Layer 12 of a small transformer language model trained on English Wikipedia (15 layers, counted from 0, width 128).
Take only the direct path to the model's output, skipping the later layers: a vector added to the residual stream pushes a token's score in proportion to its dot product with that token's output vector.

Output vectors of the tokens that the questions are about. A number n stands for (n - 500) times 0.0025.
" s": 508 539 353 502 448 603 504 370 561 486 572 379 398 429 462 429 391 617 597 506 542 626 491 357 594 463 518 500 556 464 543 538 506 329 482 594 348 529 449 451 443 618 755 431 530 523 468 548 459 493 563 500 586 539 649 542 475 474 461 448 484 541 442 495 387 649 506 476 416 470 532 410 384 631 459 456 522 435 544 560 393 507 610 545 605 429 371 633 500 397 415 449 516 533 491 547 527 535 621 475 450 556 561 623 491 554 441 376 401 450 602 527 406 493 393 593 441 539 542 446 506 558 502 561 595 595 513 469
"F": 521 357 530 565 617 401 663 570 440 236 477 253 388 304 311 425 641 215 381 580 605 364 422 563 406 572 516 375 621 235 480 432 532 462 613 486 477 432 435 466 450 592 427 612 509 442 735 440 563 592 409 633 566 449 269 455 390 497 541 446 714 401 555 449 427 392 646 575 312 553 361 311 454 472 453 448 424 658 231 456 384 490 344 574 485 513 532 441 466 470 487 473 377 291 500 523 469 448 486 400 520 610 536 699 573 595 481 407 490 517 549 500 493 281 570 411 551 479 500 493 438 604 592 525 380 509 581 515
"ic": 507 496 411 549 400 389 417 626 544 319 611 584 393 334 464 287 521 581 533 674 664 634 364 421 749 567 515 490 136 670 667 712 476 588 550 448 191 686 385 568 364 577 333 439 430 454 483 716 387 395 514 628 326 545 482 371 549 368 326 444 342 714 587 564 386 594 362 541 537 306 455 697 659 419 455 673 563 568 536 452 566 328 553 297 576 648 766 419 800 590 489 517 445 699 649 646 533 690 427 504 521 477 454 414 648 596 693 449 496 426 704 409 488 523 711 437 579 426 583 241 482 578 535 624 419 475 633 489
"ly": 607 315 610 256 491 408 496 584 482 466 354 691 382 545 358 446 556 619 623 183 694 440 554 360 675 298 690 399 606 695 500 196 285 413 114 536 750 303 693 456 178 543 606 275 541 597 722 277 630 597 368 388 313 459 390 711 552 368 162 822 454 476 452 551 192 631 419 608 632 423 673 637 194 471 514 353 468 784 557 637 552 342 381 314 550 336 518 615 441 466 613 603 568 562 587 486 589 600 540 552 474 401 296 390 471 623 550 527 680 721 338 536 411 252 628 438 652 543 821 490 347 395 886 620 470 634 345 189
"om": 401 542 539 554 500 371 324 588 459 496 679 733 316 430 135 515 429 676 628 603 454 394 574 620 403 453 508 455 551 316 666 654 618 581 488 537 314 631 151 419 583 543 600 370 489 344 470 696 543 622 542 579 405 299 355 442 528 388 422 447 589 460 544 449 435 604 444 825 590 32 532 573 421 548 462 456 523 318 677 576 557 492 564 600 623 413 428 459 291 512 333 274 591 322 703 457 390 438 302 333 731 554 465 507 250 668 545 544 543 369 537 701 618 465 492 422 435 514 462 318 567 690 551 664 446 394 508 626
"ou": 508 283 259 321 419 459 544 441 532 487 563 616 508 429 370 428 663 525 346 326 488 675 368 634 521 566 504 380 488 466 500 682 448 510 387 668 830 517 475 649 641 271 687 370 372 739 688 289 466 463 473 367 449 524 582 396 481 613 568 566 467 730 642 435 430 531 436 658 524 232 594 571 771 396 533 496 398 507 625 322 705 500 532 619 745 273 586 633 634 642 542 279 752 570 436 239 335 575 220 657 655 642 492 489 500 576 463 532 504 389 580 853 513 566 305 455 537 592 376 522 280 440 335 804 431 188 679 788
"9": 743 475 620 427 561 484 481 556 423 655 338 471 526 365 460 473 718 325 366 616 447 368 671 523 486 547 466 607 466 486 592 590 406 444 619 396 540 551 579 595 578 506 440 583 367 370 463 474 457 603 490 542 376 602 516 387 518 377 585 533 532 393 426 459 508 330 367 412 629 549 369 463 520 387 500 538 379 538 481 582 479 601 561 349 533 422 447 385 403 445 511 461 561 495 552 420 532 314 479 249 538 318 597 597 512 414 641 505 443 671 619 368 553 604 395 591 439 341 637 500 468 467 434 500 573 556 458 645
"st": 788 602 264 492 570 539 283 500 402 467 585 505 216 640 386 674 548 541 574 671 457 430 608 293 544 433 407 359 440 650 647 795 392 509 661 435 584 500 383 841 631 508 347 528 554 504 474 231 525 382 511 559 402 543 583 456 294 388 460 631 465 607 432 616 368 461 333 630 341 288 533 602 386 465 441 637 375 532 297 471 663 344 216 696 782 644 622 389 446 479 573 540 554 631 558 520 624 577 380 762 641 274 241 594 496 379 719 450 281 627 600 565 673 516 722 452 437 474 563 701 623 471 699 579 500 405 219 534

Each question shows what one neuron of this layer's MLP adds at an activation of 1. A number n stands for (n - 500) times 0.0023.

n268: 368 461 319 477 568 565 548 450 518 476 490 568 377 639 497 528 387 430 457 569 473 427 531 429 503 372 483 556 544 452 578 448 495 510 488 355 484 528 394 459 409 357 503 424 652 396 515 512 378 426 437 451 524 560 529 413 594 432 474 420 516 636 319 515 531 586 405 367 448 410 443 520 408 553 447 656 472 475 631 602 365 516 525 542 679 547 387 625 488 319 361 595 503 419 566 575 613 508 477 668 435 529 594 588 513 377 399 591 510 552 449 379 579 464 354 511 442 387 388 372 490 534 453 490 546 736 500 477
Pushed up most: " s"

n385: 412 511 523 625 561 504 489 621 519 388 521 474 497 546 500 511 500 466 427 487 571 484 535 418 435 452 531 473 497 495 535 316 555 490 552 505 604 643 552 380 545 523 476 658 239 567 579 679 375 424 580 476 444 588 497 563 459 620 467 416 467 536 479 420 578 541 550 471 404 468 362 419 508 332 495 664 474 506 539 517 472 383 645 514 513 387 389 656 570 452 396 647 589 585 479 506 280 450 631 363 644 408 549 477 780 556 448 497 410 470 662 503 326 358 508 347 426 469 497 511 510 388 500 583 485 608 735 582
Which of these tokens does it push down most? "st"

n453: 538 387 594 427 557 650 452 407 540 491 476 367 536 443 511 438 498 557 518 562 546 556 561 460 466 572 609 500 502 449 518 459 461 385 555 544 453 504 519 411 542 516 690 314 552 500 525 491 475 412 391 572 590 375 624 553 580 538 466 397 466 360 555 556 427 481 578 363 462 596 471 610 522 512 521 414 535 555 437 472 369 575 599 493 435 482 563 527 549 521 355 440 549 462 496 546 426 447 586 572 504 625 588 502 493 572 600 514 394 516 558 509 606 521 486 404 461 551 362 421 304 629 601 484 561 486 569 437
Which of these tokens does it push down most? "st"

n73: 638 517 570 614 552 507 306 532 357 400 282 514 488 413 502 486 540 610 572 457 542 561 450 509 485 502 512 695 516 502 568 468 532 481 487 524 593 422 571 502 564 470 609 459 638 510 372 345 641 656 370 461 443 377 484 559 331 595 527 565 562 590 479 410 455 625 526 472 459 509 406 493 469 577 414 442 469 546 325 476 481 539 422 422 467 429 456 473 555 627 460 515 560 640 443 480 384 463 612 404 521 412 493 523 405 542 559 577 473 532 637 484 543 374 422 450 410 596 537 488 466 510 621 620 511 421 445 435
Which two tokens does it push up most, strongest first? "ly", "st"

n20: 467 375 495 541 663 362 343 471 306 402 442 555 636 571 500 477 528 450 537 620 530 470 394 454 622 568 488 559 416 416 412 269 484 590 612 472 638 419 483 629 505 573 573 438 451 406 651 404 684 572 484 585 534 610 507 546 521 492 589 541 572 428 586 594 486 542 593 525 409 470 554 435 313 500 522 414 555 486 484 537 444 537 426 604 619 584 590 453 485 662 449 466 492 444 651 345 426 428 575 480 658 497 601 417 391 559 601 420 541 469 469 567 606 669 466 404 596 551 465 548 617 469 562 587 566 481 418 590
Pushed up most: "F"

n413: 466 484 688 428 476 411 554 598 632 578 582 548 386 398 405 435 612 541 538 430 444 602 581 443 442 411 525 539 522 422 500 535 438 457 676 562 524 544 295 480 387 555 564 575 377 399 596 533 584 586 489 447 527 660 435 650 574 653 569 450 683 485 366 505 546 427 497 497 571 546 672 477 396 421 466 613 518 702 541 509 461 547 416 381 479 372 596 428 538 676 477 465 435 517 513 611 445 479 582 518 444 438 538 707 650 432 400 435 515 479 547 568 398 507 511 737 679 634 447 462 507 606 516 461 498 500 474 568
Which two tokens does it push up most, strongest first? "F", "9"

n164: 418 448 557 459 420 573 396 438 614 510 352 400 515 549 592 641 488 457 508 507 455 416 573 346 510 558 505 624 477 505 574 465 500 450 498 490 624 599 634 491 507 410 615 453 544 539 421 493 636 448 485 460 626 540 518 495 400 480 669 574 306 443 477 472 587 606 500 439 363 639 529 441 522 380 451 510 344 633 620 414 528 453 629 550 605 542 318 520 575 380 493 492 424 516 424 401 613 644 490 646 438 436 484 547 585 327 409 518 552 564 510 549 555 482 488 577 421 554 645 454 616 391 404 561 575 530 483 431
Pushed up most: " s"

n441: 480 493 623 429 432 647 485 382 659 444 405 589 517 495 488 544 365 587 666 490 548 445 477 580 500 594 550 546 413 500 473 581 335 474 531 495 477 677 450 481 556 739 568 552 428 456 573 593 433 579 729 604 518 389 406 537 593 533 382 244 464 538 552 362 574 533 550 343 608 459 510 479 458 638 451 315 524 558 603 560 429 453 429 417 331 503 581 558 474 493 442 556 579 434 601 477 478 475 535 510 447 520 554 512 436 497 521 631 601 572 463 462 588 563 543 570 561 507 476 423 463 565 527 473 439 385 396 469
Which of these tokens does it push down most? "st"

n477: 495 527 488 586 468 512 433 594 636 574 510 454 666 528 443 625 374 541 557 356 492 631 493 440 484 528 523 531 402 466 601 508 530 600 534 435 727 497 505 440 622 539 562 364 365 573 465 497 599 602 530 418 592 586 422 386 325 487 497 569 568 472 598 424 567 480 643 489 332 510 629 454 542 459 425 471 327 450 557 346 378 521 667 508 417 602 589 430 634 647 443 511 450 533 594 566 410 497 513 459 446 551 528 409 377 656 382 527 542 577 616 335 562 552 441 406 399 475 434 286 505 353 370 529 482 511 484 661
Pushed up most: "ou"